Layer 11 of a small transformer language model trained on English Wikipedia (16 layers, counted from 0, width 64).
A neuron's activation on a vector x is SiLU(gate . x) times (in . x), where the dot is the dot product.

Input weights of the MLP neurons that the questions are about. A number n stands for n times 0.0063.
n0 gate: 29 13 -3 -35 -17 0 -23 -17 24 27 40 9 8 -31 32 9 27 9 -19 -39 -51 23 41 -27 -9 27 9 18 13 24 16 54 -2 -40 37 9 -6 3 14 -7 24 -26 -10 -32 -30 -18 10 -23 40 21 -11 47 -8 23 -16 28 1 60 -40 -37 -20 -33 21 21
n9 gate: 9 0 6 -6 25 -13 -12 18 -19 -17 -54 -13 -24 -31 -1 17 15 20 -13 -33 19 4 -37 30 49 -38 -25 19 3 -1 -16 -47 2 -6 -13 -56 -29 -25 9 32 -39 -13 5 -25 -42 -33 12 19 -23 -5 16 -36 -11 -4 -40 -4 -41 3 14 -20 -3 -14 10 -11
n13 gate: -3 36 5 -57 -4 39 -6 -11 -20 6 22 -24 -46 27 0 -11 -40 -11 -41 -24 -43 -39 42 -24 -14 17 -64 21 -12 -53 -9 -25 33 -31 0 -16 32 -2 0 -27 48 -18 18 12 -10 8 -24 7 -33 5 -19 7 14 30 -28 13 16 6 10 -8 -7 -52 3 30
n26 gate: 3 -11 -7 16 -14 -28 11 28 35 -15 52 -52 -43 20 4 16 9 -1 -48 -33 -8 16 -24 -5 18 -28 -29 -38 21 14 -30 -11 -36 -22 -13 -23 -29 -12 -34 -3 -6 5 22 6 20 -11 22 30 6 -2 34 2 3 -37 -6 73 1 7 2 -13 -20 -13 -69 42
n31 gate: -32 -47 0 -38 29 -8 2 -17 -8 4 3 -7 -24 16 6 33 -25 36 -44 -14 45 -7 35 16 -6 -40 -3 36 -19 39 -28 -7 50 49 11 -1 -31 -38 -3 31 7 31 9 34 8 19 14 30 -5 35 -3 43 15 -24 7 -29 -20 55 27 -9 10 -29 -12 -33
n34 gate: 22 16 -17 12 -17 12 21 0 -19 9 0 -7 -12 -52 -26 -12 46 -16 -10 -26 11 -33 14 -25 11 1 24 -16 -37 -32 5 -19 13 -38 20 17 24 -43 -32 -28 -28 8 -25 26 -19 -32 -4 37 -7 68 -16 17 16 5 26 -22 0 -9 12 -13 9 -18 -14 -11
n39 gate: 3 13 30 2 -32 46 44 3 -17 -17 0 -25 17 17 -22 10 -44 47 -10 -12 39 6 54 -28 -17 -14 16 1 3 22 -40 34 3 5 -30 -2 -90 -5 -17 -39 2 -22 31 -51 -8 -12 1 27 -6 -12 25 -2 -38 -45 -5 -36 -20 4 -14 -30 11 -52 -14 -3
n58 gate: -4 8 8 5 30 -52 48 5 -38 14 51 2 -30 -18 47 35 -33 -21 28 5 -2 20 41 13 -37 -49 -7 7 74 12 -21 -35 -33 -21 8 -9 -19 41 12 -8 -7 -11 39 24 -12 -6 -12 28 57 24 -35 -14 11 21 60 -8 18 -5 7 9 -19 32 -2 19
n68 gate: -3 30 16 -5 29 -28 4 37 4 21 -3 23 -19 -4 -5 0 24 11 -28 6 -26 13 -12 -40 38 -22 35 45 55 -5 -9 15 -20 -3 11 -51 -17 25 -2 -45 30 11 1 5 -31 -2 22 7 23 11 6 34 -32 -4 15 -36 -22 -11 27 -27 15 -39 28 -19
n73 gate: 30 37 1 -40 -4 30 -10 21 14 -3 33 -12 14 44 -39 -37 -4 67 -11 -7 -13 -30 -6 -13 -3 -23 -21 40 -18 -2 -21 57 -9 19 -26 6 -10 44 -28 45 -19 11 24 -16 -2 -21 -11 33 -22 27 57 12 37 22 30 -54 -47 18 1 -35 -3 -47 12 -43
n90 gate: -21 -10 -13 22 11 37 25 39 -2 -34 27 -1 23 -19 17 38 19 56 -16 -27 -23 -16 33 -19 16 -9 32 1 -9 -46 17 -2 -25 -37 5 12 -22 49 28 50 9 21 -16 26 4 -14 42 -1 -13 -14 -7 6 -15 2 6 22 -38 17 -9 30 -42 5 -22 -5
n95 gate: -57 -15 -30 -38 -1 38 41 12 2 39 -14 -31 -13 9 16 -2 51 -16 -30 -19 -2 -5 21 -19 11 11 4 31 28 16 31 -7 -43 -26 20 7 -16 -20 23 -48 8 69 -51 39 6 -25 7 21 -56 7 -11 19 -4 15 26 64 28 -20 -9 -29 32 30 -4 -10
n105 gate: 42 15 -20 -17 34 3 23 20 -1 16 -26 -6 32 20 -16 17 37 -27 65 14 -22 -9 -4 -6 33 12 -19 14 38 38 -21 -12 -38 23 19 50 -9 -31 -19 9 18 21 -16 -1 4 -34 23 6 61 12 28 17 -12 5 -36 5 31 2 -27 -44 -41 13 26 10
n123 gate: -66 3 0 16 -12 -11 9 -35 58 48 20 15 -47 24 15 36 -10 16 4 -1 20 13 -2 23 -44 35 -85 -73 14 -24 -31 -18 12 30 -4 -23 22 4 6 -37 39 -32 -22 -2 -25 -18 -18 15 -16 47 -39 -23 -21 -6 -24 6 56 -45 -31 19 32 -20 -51 -19
n124 gate: -21 35 -10 15 5 -5 43 -9 16 -16 -17 21 -12 -14 -11 28 -31 18 25 0 -6 13 -1 -32 -20 -1 -33 -32 20 -34 -22 25 9 -7 16 75 -36 49 3 -15 -7 8 -30 45 9 36 24 35 -9 -38 -23 44 13 64 -26 -65 -4 21 -2 -51 -23 -24 -20 -67
n132 gate: 15 -6 29 -2 -34 -5 28 -9 21 -53 -20 1 1 37 -25 30 8 -16 5 -20 42 39 -12 -26 -63 -16 -17 10 12 -30 -17 -8 25 25 -22 -37 17 -46 8 12 23 -25 -8 7 -36 36 19 22 -44 28 30 -24 -14 33 7 0 29 -31 23 -20 -7 -43 10 -41
n133 gate: -10 -32 50 9 9 51 -4 -15 -53 -5 -58 -27 -13 -19 9 19 -4 11 13 10 -4 21 50 3 8 -4 -22 8 -11 -36 -3 44 -14 13 -7 3 -15 24 23 -9 12 -11 17 -37 -20 -12 1 -13 0 -34 7 14 -24 6 6 29 11 73 5 -35 -8 -5 -3 14
n145 gate: 46 27 -10 -11 15 38 4 9 13 -2 26 -29 -12 8 8 -42 6 4 12 -21 -10 -15 -30 -11 27 17 -20 0 -6 -21 -8 -14 7 31 13 40 -1 -31 -17 24 -12 8 -8 41 15 10 52 -5 3 3 4 -17 -25 -54 5 -9 40 -56 -39 13 -61 -21 -43 19
n147 gate: 20 33 34 -25 24 28 -4 33 21 25 -19 39 18 53 1 -14 -11 14 0 22 -43 -19 -17 -8 -3 34 -13 -23 32 10 23 19 -19 -17 -7 11 -29 -20 13 15 11 30 -3 5 14 56 23 29 -22 -8 -20 -43 8 6 -32 24 -44 -16 -6 -50 12 12 1 18
n152 gate: -32 20 -27 -7 -8 -19 -31 -28 -6 -31 30 -15 0 27 -26 11 -28 11 27 -46 -8 4 13 9 9 7 -14 16 -16 -18 -2 6 35 -6 -8 -27 30 -17 32 5 -34 4 17 40 -11 7 12 20 15 -15 -1 -10 1 -2 14 -12 -25 3 2 13 -8 2 38 18
n161 gate: 1 -12 3 -62 11 -12 -13 8 -19 -2 33 -30 22 9 3 5 -20 -30 -8 -7 -16 -3 8 28 16 22 5 -6 -37 28 -25 18 4 38 -4 -39 0 14 -24 -16 -12 -11 6 -29 -13 17 -13 1 -1 0 -4 -2 11 11 10 53 -5 4 0 -32 -8 5 23 -36
n162 gate: -42 -28 2 11 4 2 24 36 -22 29 31 -8 -2 18 23 19 22 22 10 -14 9 -48 -11 -26 26 11 4 67 9 -22 -16 30 -29 -14 25 14 1 -20 3 1 -6 -19 -3 -15 34 -32 20 -24 5 35 30 -8 26 -23 34 32 16 -3 2 -4 18 7 18 -16
n163 gate: 22 -24 17 -14 45 -18 40 3 12 -24 -4 -45 25 2 7 67 27 17 27 -3 1 -43 1 32 4 15 29 34 27 8 -18 25 -38 26 -21 33 19 28 -28 -2 -21 4 24 -20 7 -24 95 2 -4 10 12 5 18 -55 -4 -16 11 -23 -5 -12 21 20 3 -60
n189 gate: 0 19 13 -18 -14 -19 -15 -9 -31 41 0 -36 -76 0 34 -5 -25 -1 -26 -18 21 -30 -13 31 13 21 25 -35 26 -11 -27 15 -19 -47 41 19 7 3 -19 25 29 -14 -5 18 34 -8 12 4 -16 7 21 -28 -46 39 -2 49 27 7 15 -52 -23 -49 2 3
n190 gate: 22 -23 -6 -41 -8 51 -25 -9 17 -29 -28 20 29 20 22 -17 -18 -34 -12 44 36 -2 33 28 -6 -20 17 1 16 -31 -33 -20 -25 -14 -8 -17 26 -20 15 -27 -10 -1 49 -46 -31 -33 -16 1 25 18 16 -4 12 -37 5 -3 32 -9 -3 -3 -1 -24 -3 6
n0 in: -1 -12 1 -15 -60 11 9 18 52 -24 19 15 -37 24 -10 -17 -8 -8 0 17 -1 -22 -10 2 29 -3 -22 15 51 -10 -30 21 -16 27 -30 -8 23 7 -22 27 -10 15 -25 16 -7 60 36 4 9 5 26 -38 -26 1 21 -10 -31 -26 -12 -22 3 -39 22 -5
n9 in: 12 22 17 16 2 5 -31 -19 -6 -4 33 68 11 17 10 -22 12 -18 -4 -5 -17 1 7 32 -35 -17 -18 -7 -34 -1 8 13 -38 33 -15 17 0 29 32 -5 34 28 10 8 33 44 -9 4 17 3 3 20 23 4 50 -28 36 -29 -5 6 -1 3 29 45
n13 in: 8 -17 -8 22 6 -16 27 14 -31 0 3 -14 -30 3 27 -6 -6 -12 -27 14 31 14 2 -21 -21 24 33 24 39 -13 46 -43 -19 -23 19 29 -6 -22 11 26 -10 -49 5 -44 -3 -23 -25 5 -20 17 -32 58 27 -18 -5 -35 18 30 41 -30 0 -35 11 8
n26 in: 13 19 21 19 -16 -30 23 -3 12 -42 3 -28 14 31 -19 9 44 15 -14 4 6 19 -20 -38 19 -29 -66 -13 -8 40 -31 2 18 19 46 12 6 5 -23 -40 42 2 -25 19 -55 -10 38 6 30 19 -18 29 2 -21 0 -9 -3 -6 10 16 49 -48 16 38
n31 in: 4 -14 18 9 -3 -1 -12 8 34 -20 -19 12 53 -18 35 -8 -5 -7 -9 -19 -30 -24 -54 -22 -21 11 25 13 9 15 -48 -37 17 7 38 18 -35 31 -26 -11 -29 1 -25 25 -11 -40 -2 -8 -19 -6 53 -13 16 -32 -15 59 19 1 -30 -19 -2 20 0 -17
n34 in: 34 -36 -12 3 10 21 -21 -23 -1 16 16 -7 -50 -3 54 4 -33 -2 -40 6 -11 9 13 14 26 27 -5 9 -20 -16 -10 -36 0 -13 16 -2 -11 -38 24 -22 -49 0 14 13 33 -2 17 -16 20 0 -28 45 3 -8 53 50 8 -63 -7 8 0 -16 19 31
n39 in: -57 -35 5 28 -12 37 -12 14 18 33 -3 -21 40 -11 22 15 0 3 35 33 10 -19 -47 1 -11 18 16 -29 4 9 36 -10 -68 -20 46 52 71 34 9 22 -55 -2 10 -25 -8 27 16 -30 -36 10 -25 -34 38 25 -36 -11 -7 -10 16 -8 -3 38 -1 -6
n58 in: 1 28 -8 -63 -49 -10 -35 19 -37 -12 5 22 16 17 -30 -1 -9 48 35 -15 30 -2 -3 9 -13 44 -31 11 -28 14 -20 25 -18 -18 -5 11 53 0 -9 14 20 -11 -3 24 -15 17 -17 -3 -8 -5 -15 7 -4 -35 -24 -26 20 -6 28 -13 -19 -8 -10 49
n68 in: 4 -10 1 7 -17 27 -26 14 19 25 33 -33 2 17 25 23 -31 -12 9 7 12 -19 3 -12 4 -28 4 -22 -7 10 -3 18 -31 -49 21 18 -14 26 19 -14 -2 4 19 -39 -29 25 53 -2 -16 -20 2 8 -1 2 10 29 1 7 28 -19 12 9 36 -25
n73 in: 65 50 62 -27 11 0 3 -16 -20 13 19 1 -14 -12 34 -34 23 -29 -70 -10 37 1 -12 -14 -1 -4 -22 -23 -3 -27 33 -23 16 -14 -4 25 -14 16 -35 1 17 40 4 -25 -24 33 -47 -8 24 41 -2 49 9 -24 34 -16 5 18 -48 -2 38 -3 -5 -20
n90 in: -33 8 13 -5 20 1 1 43 -17 5 -25 -5 0 -28 2 -15 -23 8 0 41 -2 -10 -9 16 -6 6 -14 -33 37 37 10 46 12 -1 43 8 16 6 20 -10 19 -4 15 36 -12 -44 -3 8 16 -17 -11 -22 -5 -25 -51 -14 -15 -39 -7 38 3 31 -4 -7
n95 in: -36 21 30 -16 -3 31 -2 23 -34 4 -25 33 9 43 -26 33 -4 -13 16 -23 -25 -4 -12 17 -54 -27 14 -4 -13 14 -20 8 -22 31 10 0 20 37 -30 8 -8 -45 -11 6 -4 -45 -56 10 20 12 9 31 4 8 0 -9 -23 23 18 -20 -30 -34 -12 40
n105 in: -5 -39 -37 18 21 0 6 -10 -17 -43 1 7 8 -5 22 21 -29 -3 -42 10 -24 23 25 -10 -17 -4 0 10 4 -31 37 2 15 33 1 1 8 -48 -28 16 48 -2 6 48 1 -13 53 6 13 63 39 -5 0 11 -20 -39 16 -1 25 -10 39 -46 -11 -29
n123 in: -36 -13 -25 20 23 -29 28 31 3 68 1 23 -60 22 2 6 -9 -37 37 17 -28 -16 9 -12 29 -17 -37 -51 38 14 -30 8 2 20 -32 24 16 -6 4 1 24 -18 -50 21 -38 -44 -3 20 -24 20 -39 6 -90 -33 -60 -6 -2 -22 -63 14 25 -4 -81 -11
n124 in: -39 62 -18 11 47 -18 22 42 31 16 12 34 -18 -8 35 2 46 -22 37 -32 -13 9 -24 -28 -31 -36 -9 -5 35 15 17 -5 38 15 -16 -9 44 -35 -22 -37 -40 -24 -24 0 9 -36 -17 0 16 2 26 -17 -44 36 -18 31 16 10 -1 -5 15 -6 20 -16
n132 in: -3 1 -14 -21 5 31 -14 -30 1 38 -20 0 6 5 27 -6 -16 -17 48 -43 -21 -19 -14 33 -49 16 2 26 -26 -20 7 -30 50 -2 10 -18 17 8 10 40 27 -8 -14 45 16 -21 -41 -20 -36 17 -10 37 11 46 7 21 -9 -31 -39 18 -23 8 26 -10
n133 in: -10 -10 28 9 -15 12 -69 37 15 -36 14 -22 20 -44 -4 -5 15 3 -31 -21 33 6 5 -18 -6 -6 29 -2 -9 -5 -7 27 8 -38 -7 -13 20 -10 18 3 30 31 16 32 -64 -10 63 31 5 10 -3 3 -4 0 -43 -45 3 -6 18 19 -34 7 -2 35
n145 in: 9 -2 7 -17 -31 29 56 9 -9 -19 25 -12 -6 -2 22 7 39 15 -23 13 27 31 -29 0 -13 9 1 -15 3 -32 -27 36 -6 -14 -37 40 -39 -69 -5 -25 7 -4 28 3 4 -24 -9 2 -10 18 8 -38 8 -22 -13 -6 5 -17 16 10 19 -1 -45 16
n147 in: -14 44 33 -67 19 25 -28 21 -27 -5 19 9 1 49 58 -29 1 -19 -24 -1 14 -2 15 -52 2 34 15 26 2 -28 7 -9 33 -17 4 -27 9 -4 14 21 22 -16 14 24 28 -11 -20 11 9 0 23 27 13 -21 -8 -5 -6 -17 8 -7 -7 19 29 -5
n152 in: 12 -28 -3 11 -15 8 9 -7 -44 19 7 12 -23 -3 21 -2 12 9 4 5 12 -16 31 8 -25 -8 -10 42 61 6 -4 9 15 -24 -21 -32 12 18 3 -26 4 -23 15 -1 21 4 3 13 25 0 1 -41 -30 40 9 -25 -4 -34 0 -15 -12 1 22 -11
n161 in: -10 53 -42 -21 42 -37 15 23 -36 34 34 -6 -49 -2 18 21 -3 -33 -5 16 6 -7 39 -7 2 -10 28 -6 10 11 -50 20 -29 22 -10 3 18 -29 23 -10 5 4 -38 -22 30 -11 -38 13 34 -3 -7 36 2 33 22 29 -36 0 -16 -20 -52 -8 9 4
n162 in: -12 32 4 26 14 13 37 21 4 -25 2 18 -19 18 40 44 -11 -44 22 34 -15 24 -11 6 17 46 8 4 -8 -25 12 4 4 23 34 21 -32 -16 -62 -14 28 16 -57 -8 38 -2 -24 44 34 27 48 -10 -40 34 15 22 -16 29 -13 -10 18 -7 -14 -48
n163 in: -1 -19 40 -18 22 -45 19 -13 13 21 11 21 -4 40 29 14 -29 -8 39 7 39 -23 9 -21 10 11 35 15 6 -9 -2 33 -2 -41 20 -19 -4 -40 20 -14 -29 35 3 32 -29 4 -33 -29 14 -28 29 24 0 14 38 51 60 21 -5 2 -5 -19 -7 -30
n189 in: -35 -51 -56 -20 18 2 -7 6 3 1 -12 -3 -8 4 -34 1 24 18 24 -42 -15 34 12 -31 6 -8 16 13 -47 -6 8 -3 6 20 19 37 -10 -11 6 7 -13 33 42 -15 10 32 38 -6 -34 3 61 34 -26 1 33 18 22 3 10 -47 -27 8 -11 -10
n190 in: -22 2 34 25 15 -1 6 25 -44 -40 17 -21 -13 11 14 6 -24 -14 -21 -43 -9 15 -15 -29 -14 -26 30 -52 21 -14 -48 23 -30 -27 -15 18 -23 -6 -20 7 13 -19 -19 -6 -15 4 6 19 -23 0 52 4 9 -25 -30 16 -7 30 -16 -6 31 -28 -6 -12

Each question shows a token from some text and the vector x that enters the MLP there. A number n stands for n times 0.05.

"it": -16 1 -6 5 10 -20 -10 3 -27 -17 2 -14 -13 11 -3 6 -40 -2 23 -8 -27 -15 14 -19 -21 33 27 50 14 29 15 -18 -24 -16 -3 31 -1 7 -12 28 27 43 -25 1 -13 -9 -12 16 23 -20 -13 -16 32 -6 -4 -6 -3 2 40 34 -8 -14 -37 -15
Which neuron lights up most? n58

"as": -26 31 3 14 9 -3 3 -17 -6 5 9 -5 -12 -3 11 0 17 -31 -22 17 -53 36 42 -27 -8 -5 -3 30 5 4 -3 8 0 30 15 29 16 13 -5 -17 -5 52 -9 -26 -6 12 -5 44 -16 0 15 18 26 -33 -9 17 6 -28 19 30 -25 -34 -5 21
Which neuron lights up most? n26

"house": -51 3 -3 16 -6 -12 -12 -30 -3 10 -9 40 -26 12 -13 -2 2 -32 0 2 -11 10 14 2 5 -23 -16 5 14 -18 7 19 10 -1 -14 19 -15 -31 -6 19 -20 36 -43 10 -31 -6 -49 -6 15 -31 10 -16 -2 13 32 -30 16 -17 44 28 -2 -36 12 10
Which neuron lights up most? n124

" On": 5 37 -7 15 -16 5 -6 0 2 -9 -19 30 0 16 11 -35 13 -46 16 -37 -26 6 -12 -29 6 -13 5 0 4 27 7 5 -1 8 -2 11 -33 -23 -20 19 -23 20 14 3 -42 -17 -11 25 34 -11 -28 3 10 -14 -57 16 8 5 -1 22 34 17 -23 39
The most active neuron and its activation: n26, at about 2.4

"ck": -21 -6 18 23 -14 -15 -5 2 -4 -5 -35 31 -33 9 4 -24 -10 -34 1 14 -32 4 1 -9 -13 13 47 -1 28 3 2 -1 3 8 -1 -23 -31 -19 -25 21 -4 6 -29 31 -24 -26 1 -6 3 -3 -9 5 14 -16 17 7 -3 -10 -3 69 -7 11 24 32
The two highest activations, in order: n189, n39

"cur": -7 18 16 24 39 -23 -4 -12 -51 22 13 4 -12 -2 -18 -11 -21 -15 -16 50 -5 17 17 -2 30 29 11 40 8 10 -39 -20 12 13 16 -7 5 32 6 36 -15 26 -18 -23 18 8 -21 13 -11 -28 -26 19 -13 -36 19 -26 17 2 18 -8 -10 -13 -16 9
The two highest activations, in order: n58, n161

"at": -16 4 -34 13 -20 5 -18 3 -20 33 -28 12 -12 9 21 -7 -34 -23 0 4 -46 1 31 -40 26 28 34 -3 22 7 3 19 31 -25 9 26 -23 5 -13 47 -4 -4 -14 -34 15 0 0 15 17 -9 -3 0 11 -7 2 8 0 10 29 46 0 -25 29 3
Which three neurons fire most, strongest first? n162, n13, n147

"ju": -4 8 3 67 2 -23 -22 -11 -37 25 -55 -5 -10 30 -17 -27 -12 -39 -21 44 3 14 -4 -35 24 21 -11 22 25 11 -15 12 15 15 -1 4 19 21 3 11 -15 24 -17 -16 -30 11 4 -26 -27 5 -12 28 0 -10 -20 -3 32 14 -12 14 11 2 1 14
Which neuron lights up most? n145

" well": -6 7 -28 31 25 -22 -15 10 -42 28 -36 9 -6 23 -25 -28 28 -20 9 3 -22 -21 6 -18 32 9 -19 36 35 -16 -7 14 -1 -5 -10 -12 -32 8 -36 15 9 46 -30 -45 -9 -3 -20 -17 18 7 -1 -32 -29 -4 -2 9 22 -16 2 0 3 21 3 -9
The most active neuron and its activation: n162, at about 3.3

" the": -22 -1 12 -11 -42 -19 -59 14 5 15 -11 24 -31 9 3 33 20 -12 7 31 -9 -1 -32 -17 4 12 -25 6 -2 -4 -6 8 4 5 -24 8 8 -9 -29 9 -4 21 -11 19 -30 2 -21 14 -11 -24 -22 16 -25 2 -55 -18 28 -1 4 47 15 3 1 5
Which neuron lights up most? n123

"os": -10 -14 -22 0 4 -28 -26 -28 -9 -14 -16 3 -1 -45 33 -33 -7 -26 36 -11 1 12 32 7 3 -17 26 23 -18 -8 5 15 -7 -7 -9 26 1 11 -7 -11 -33 31 -27 -1 -26 29 30 -9 -34 29 2 -8 28 -10 8 4 -24 3 8 53 6 -12 1 -16
Which neuron lights up most? n34

"s": -12 1 8 4 -4 -20 9 -11 1 2 -28 -8 -14 22 8 -16 3 -34 41 -25 -12 12 11 -16 -6 -5 17 22 -26 -39 -28 56 -32 -4 6 6 -15 -7 -54 10 3 21 -34 -18 6 28 14 18 -42 12 -30 -13 12 -7 -16 -1 8 17 12 28 -3 -3 14 1
Which neuron lights up most? n162

"and": -14 21 -14 19 -15 -11 16 7 -38 16 -69 39 -20 3 6 -14 -8 -14 -7 -12 -50 12 6 -4 18 12 25 7 10 -7 2 -9 20 -10 -11 0 6 -32 -33 23 -35 18 -40 26 15 -12 -8 19 19 -3 6 -27 -8 20 10 11 -17 -3 12 52 7 -20 17 -15
The most active neuron and its activation: n34, at about 1.4

" 19": -7 0 -9 15 8 8 -17 -19 -5 -13 1 -10 4 -2 -7 -2 -3 -70 30 11 -10 -7 -44 -23 6 8 -6 2 -5 8 24 -5 34 -24 -8 10 -34 12 -2 28 -20 17 -25 24 -25 -2 -2 -26 29 6 -20 -31 -24 -11 -38 -13 5 -30 18 -2 22 -32 36 3
The two highest activations, in order: n105, n161

"tro": 7 15 -2 18 25 -13 -39 -2 -13 4 -42 5 -13 19 -13 -27 -10 -11 12 -19 13 33 10 10 40 10 -22 27 -32 -15 10 57 -8 -3 11 25 5 -16 -16 -7 -42 42 -14 9 -12 40 4 2 -24 11 11 7 3 20 24 -35 27 -25 22 19 14 -12 8 16
The two highest activations, in order: n34, n73

"ight": -51 23 22 10 -27 -1 -14 -31 -55 18 -9 25 -26 15 -2 -5 31 -7 -21 18 -27 20 12 -36 17 3 19 19 -8 -7 12 -16 2 -1 24 8 -33 -19 -19 54 -9 32 -16 27 -20 -18 -28 3 -6 -19 15 -34 -5 9 17 17 -18 1 -11 17 7 12 -4 -6
Which three neurons fire most, strongest first? n95, n162, n147

" di": -3 -19 -10 6 5 4 -33 -9 -9 0 -15 -2 15 33 19 -7 3 -55 4 30 -8 25 3 -10 22 -7 -41 27 9 28 -5 29 2 16 -9 2 11 3 -5 -12 -4 39 2 18 -31 21 -44 -8 -16 7 -17 16 -2 3 -4 -39 -2 16 31 31 -20 35 -19 31
The most active neuron and its activation: n133, at about 0.57

"t": -7 14 5 -2 1 10 -16 -15 -32 -4 18 -36 -11 28 -12 -3 -25 -13 6 -8 -23 30 4 -3 2 -5 46 20 -5 38 -7 3 5 -13 20 21 -1 41 -23 35 25 10 -12 -52 -1 8 9 12 -7 -20 -24 -45 0 -26 21 -26 -6 12 23 39 17 8 6 31
The most active neuron and its activation: n39, at about 1.1

" were": -10 8 10 -9 3 -27 -19 2 -6 33 1 48 9 35 -5 25 40 -45 30 10 -8 -17 -4 -11 -25 -4 -3 21 2 6 4 6 -16 -23 -29 30 20 -23 -6 18 4 34 0 -6 -28 -10 -33 -12 3 10 -10 -11 3 4 17 -25 29 -35 2 9 39 0 -17 35
Which three neurons fire most, strongest first? n123, n58, n95

" plan": 13 26 -14 31 0 -8 -45 -44 -23 -5 -49 33 -14 17 -11 9 33 -16 -20 0 -10 17 -3 -24 -6 0 -15 21 5 -14 17 6 29 -41 -53 -11 -3 -12 -10 13 -2 34 -25 -29 -18 -7 -29 -2 -4 -12 1 13 -4 -25 11 1 20 -5 34 33 -6 -6 -25 15
Which three neurons fire most, strongest first? n39, n9, n90

" and": 14 -25 -6 -9 -37 -7 -54 -27 -17 -4 1 25 22 39 -14 -1 16 -4 28 -17 -6 -16 3 9 6 -17 19 14 -2 20 9 11 12 9 22 20 -20 -12 -7 -8 0 4 9 -5 -40 -1 -24 -13 10 -60 -13 -6 -8 16 -20 -14 34 -14 -18 45 24 1 -8 10
The two highest activations, in order: n162, n13

"ur": -4 -20 -25 10 -7 -2 -24 42 36 -8 6 16 26 2 3 -1 -17 -5 -2 -16 7 23 -19 14 14 -10 42 54 4 6 9 19 20 19 5 7 -2 41 -18 14 -24 14 -7 -17 5 0 -2 -28 -35 -1 -41 7 11 -7 18 -34 -23 34 19 36 0 21 11 1
The most active neuron and its activation: n31, at about 0.9

" g": 26 -7 19 -21 6 -22 -7 -39 -17 -3 -25 15 -26 7 -3 1 -15 -27 8 -7 -46 -18 -18 5 -10 -10 -28 36 -17 -11 -4 38 12 10 -13 -20 9 -5 -22 -11 -25 32 -22 -4 -26 1 -2 12 -23 -15 -23 -4 -8 18 -8 -35 -3 10 40 21 10 4 34 53
The two highest activations, in order: n9, n152

"ni": 14 -27 -15 16 5 -37 -9 -26 -29 -4 -30 -11 -42 -27 -4 15 -4 -5 11 -7 -36 -12 12 -9 22 16 27 10 4 34 -1 31 -5 0 -10 40 -11 -33 6 -20 -24 22 -33 26 3 -5 -2 -14 -5 11 16 -5 3 -10 27 -22 -3 -9 19 61 -20 22 -14 -10
The most active neuron and its activation: n34, at about 2.7

"ing": -1 0 10 7 -42 19 -4 -4 -8 12 -2 24 11 47 2 -5 -10 4 5 28 -29 4 8 -16 -12 10 27 -1 12 29 22 5 6 4 -15 9 -50 10 -9 29 -29 40 -20 -3 -30 -13 -15 16 12 -24 -14 -9 35 -45 15 13 14 -17 -9 42 14 -12 -12 18
The two highest activations, in order: n124, n161

" on": 19 8 9 12 -20 -9 -20 -17 -24 14 -21 36 -22 24 13 -3 6 -29 20 -17 -30 -9 -10 -18 15 -12 4 -2 11 10 7 28 2 36 1 3 -43 -30 -30 37 1 9 7 15 -29 -17 -19 28 18 -31 0 -13 15 -8 -55 14 18 1 -6 40 20 6 -22 34
The two highest activations, in order: n145, n26

"ge": 4 22 -10 -25 -23 -25 -8 -27 21 10 16 4 -3 -25 -6 -30 -33 -17 11 -1 -27 -23 -5 33 38 -13 10 31 -5 7 12 3 -2 -8 -9 33 -28 21 16 -3 -25 46 -32 -37 -22 14 -6 -60 20 -19 0 -7 -16 7 8 -21 -17 5 33 22 2 -14 34 5
The most active neuron and its activation: n0, at about 2.1

" ": 10 -13 -20 8 7 -24 -13 -2 -26 8 -30 46 1 18 -15 33 2 -67 23 19 -24 -18 -14 -6 10 16 -14 0 -2 -13 0 45 3 -10 2 2 -34 0 -25 16 -14 20 0 11 -36 4 -1 -6 -22 -4 -12 -3 22 10 -27 1 -7 4 -13 38 -40 -7 11 8
Which neuron lights up most? n73

" in": 8 15 1 16 -9 -8 -46 17 -45 1 15 29 -2 20 1 -3 11 -3 28 -1 -5 -17 -5 -38 2 -19 -13 -14 -18 -3 4 49 -4 8 5 14 -20 -37 3 32 11 20 -9 1 -50 -3 -13 -14 11 -33 -7 -9 -8 -5 -70 2 32 3 -9 31 -12 -13 -10 19
The two highest activations, in order: n133, n145

"sh": 3 -16 -10 6 -8 -5 16 -28 -35 -5 -47 3 -39 -3 -3 -38 13 -14 10 -37 -30 -10 -26 6 -2 -1 8 42 9 -18 -24 48 9 -10 0 -11 10 -39 -62 -6 2 24 0 3 -22 -2 -14 5 -23 -15 -12 -6 -6 10 -4 2 5 21 -5 14 7 -6 7 51
Which neuron lights up most? n95

"st": -5 -27 0 15 -13 -18 1 -4 20 -7 25 -15 11 8 16 -44 -19 -18 27 10 -16 2 -23 -3 15 -15 41 27 36 27 39 -32 4 -4 -26 2 -4 50 -8 -11 -2 17 -29 -7 -13 -7 27 23 8 -24 -32 -18 14 -11 15 -8 -16 17 20 29 20 6 18 37
Which neuron lights up most? n68

" history": -15 -22 -20 11 -40 -8 -23 -4 -1 -2 -18 15 -5 38 19 -13 19 -21 19 14 -6 -2 -8 1 7 17 -6 21 7 8 0 -13 28 -6 -8 32 -57 5 6 40 -8 22 -38 -34 2 -18 -26 4 0 -2 12 -7 18 -5 4 -23 2 6 34 54 -20 -15 -3 27
The most active neuron and its activation: n124, at about 0.38

"son": -8 -13 -36 31 -19 -14 -18 -23 0 3 -29 -8 -3 8 -6 -15 2 -10 40 -25 2 30 2 -18 -10 8 7 9 -16 -11 -50 -25 17 -17 -29 25 -24 -3 -18 37 12 23 -63 10 -15 4 -35 -6 -2 -18 8 -26 -17 -4 -5 -47 -32 11 17 4 -8 4 2 2
Which neuron lights up most? n132

"app": -23 27 -8 13 -34 -18 -11 4 -4 13 -32 40 -31 7 -7 -16 4 -14 4 -3 -2 -10 10 -22 -19 1 5 31 3 -11 5 -14 20 -12 -56 -10 -14 39 -13 -3 9 18 -18 49 4 -16 -34 -16 -9 -44 -5 -15 9 -25 35 4 -20 -25 8 44 2 12 -1 18
Which neuron lights up most? n152

"g": 15 -21 -8 10 -3 -32 -21 30 -11 24 6 -23 -47 13 -12 -21 -21 2 -20 -6 -67 -10 -10 -13 -5 -14 -6 23 14 -21 12 8 30 5 14 -15 -10 15 -33 -8 -25 36 4 -23 -34 33 -2 -21 -3 -28 -29 0 -24 4 15 -33 -2 12 4 -16 -15 1 21 22
The most active neuron and its activation: n68, at about 2.5

"y": 14 11 -13 16 6 -10 -22 -28 -11 9 -11 9 -20 39 -9 -27 -28 -14 22 18 -32 -24 45 -10 27 5 40 -4 8 -4 18 -4 5 -20 -11 2 -21 -21 -20 31 -48 26 -53 16 -18 3 -9 -27 1 11 -11 -6 21 4 -4 -6 -3 -5 30 41 -14 -26 4 -3
Which neuron lights up most? n34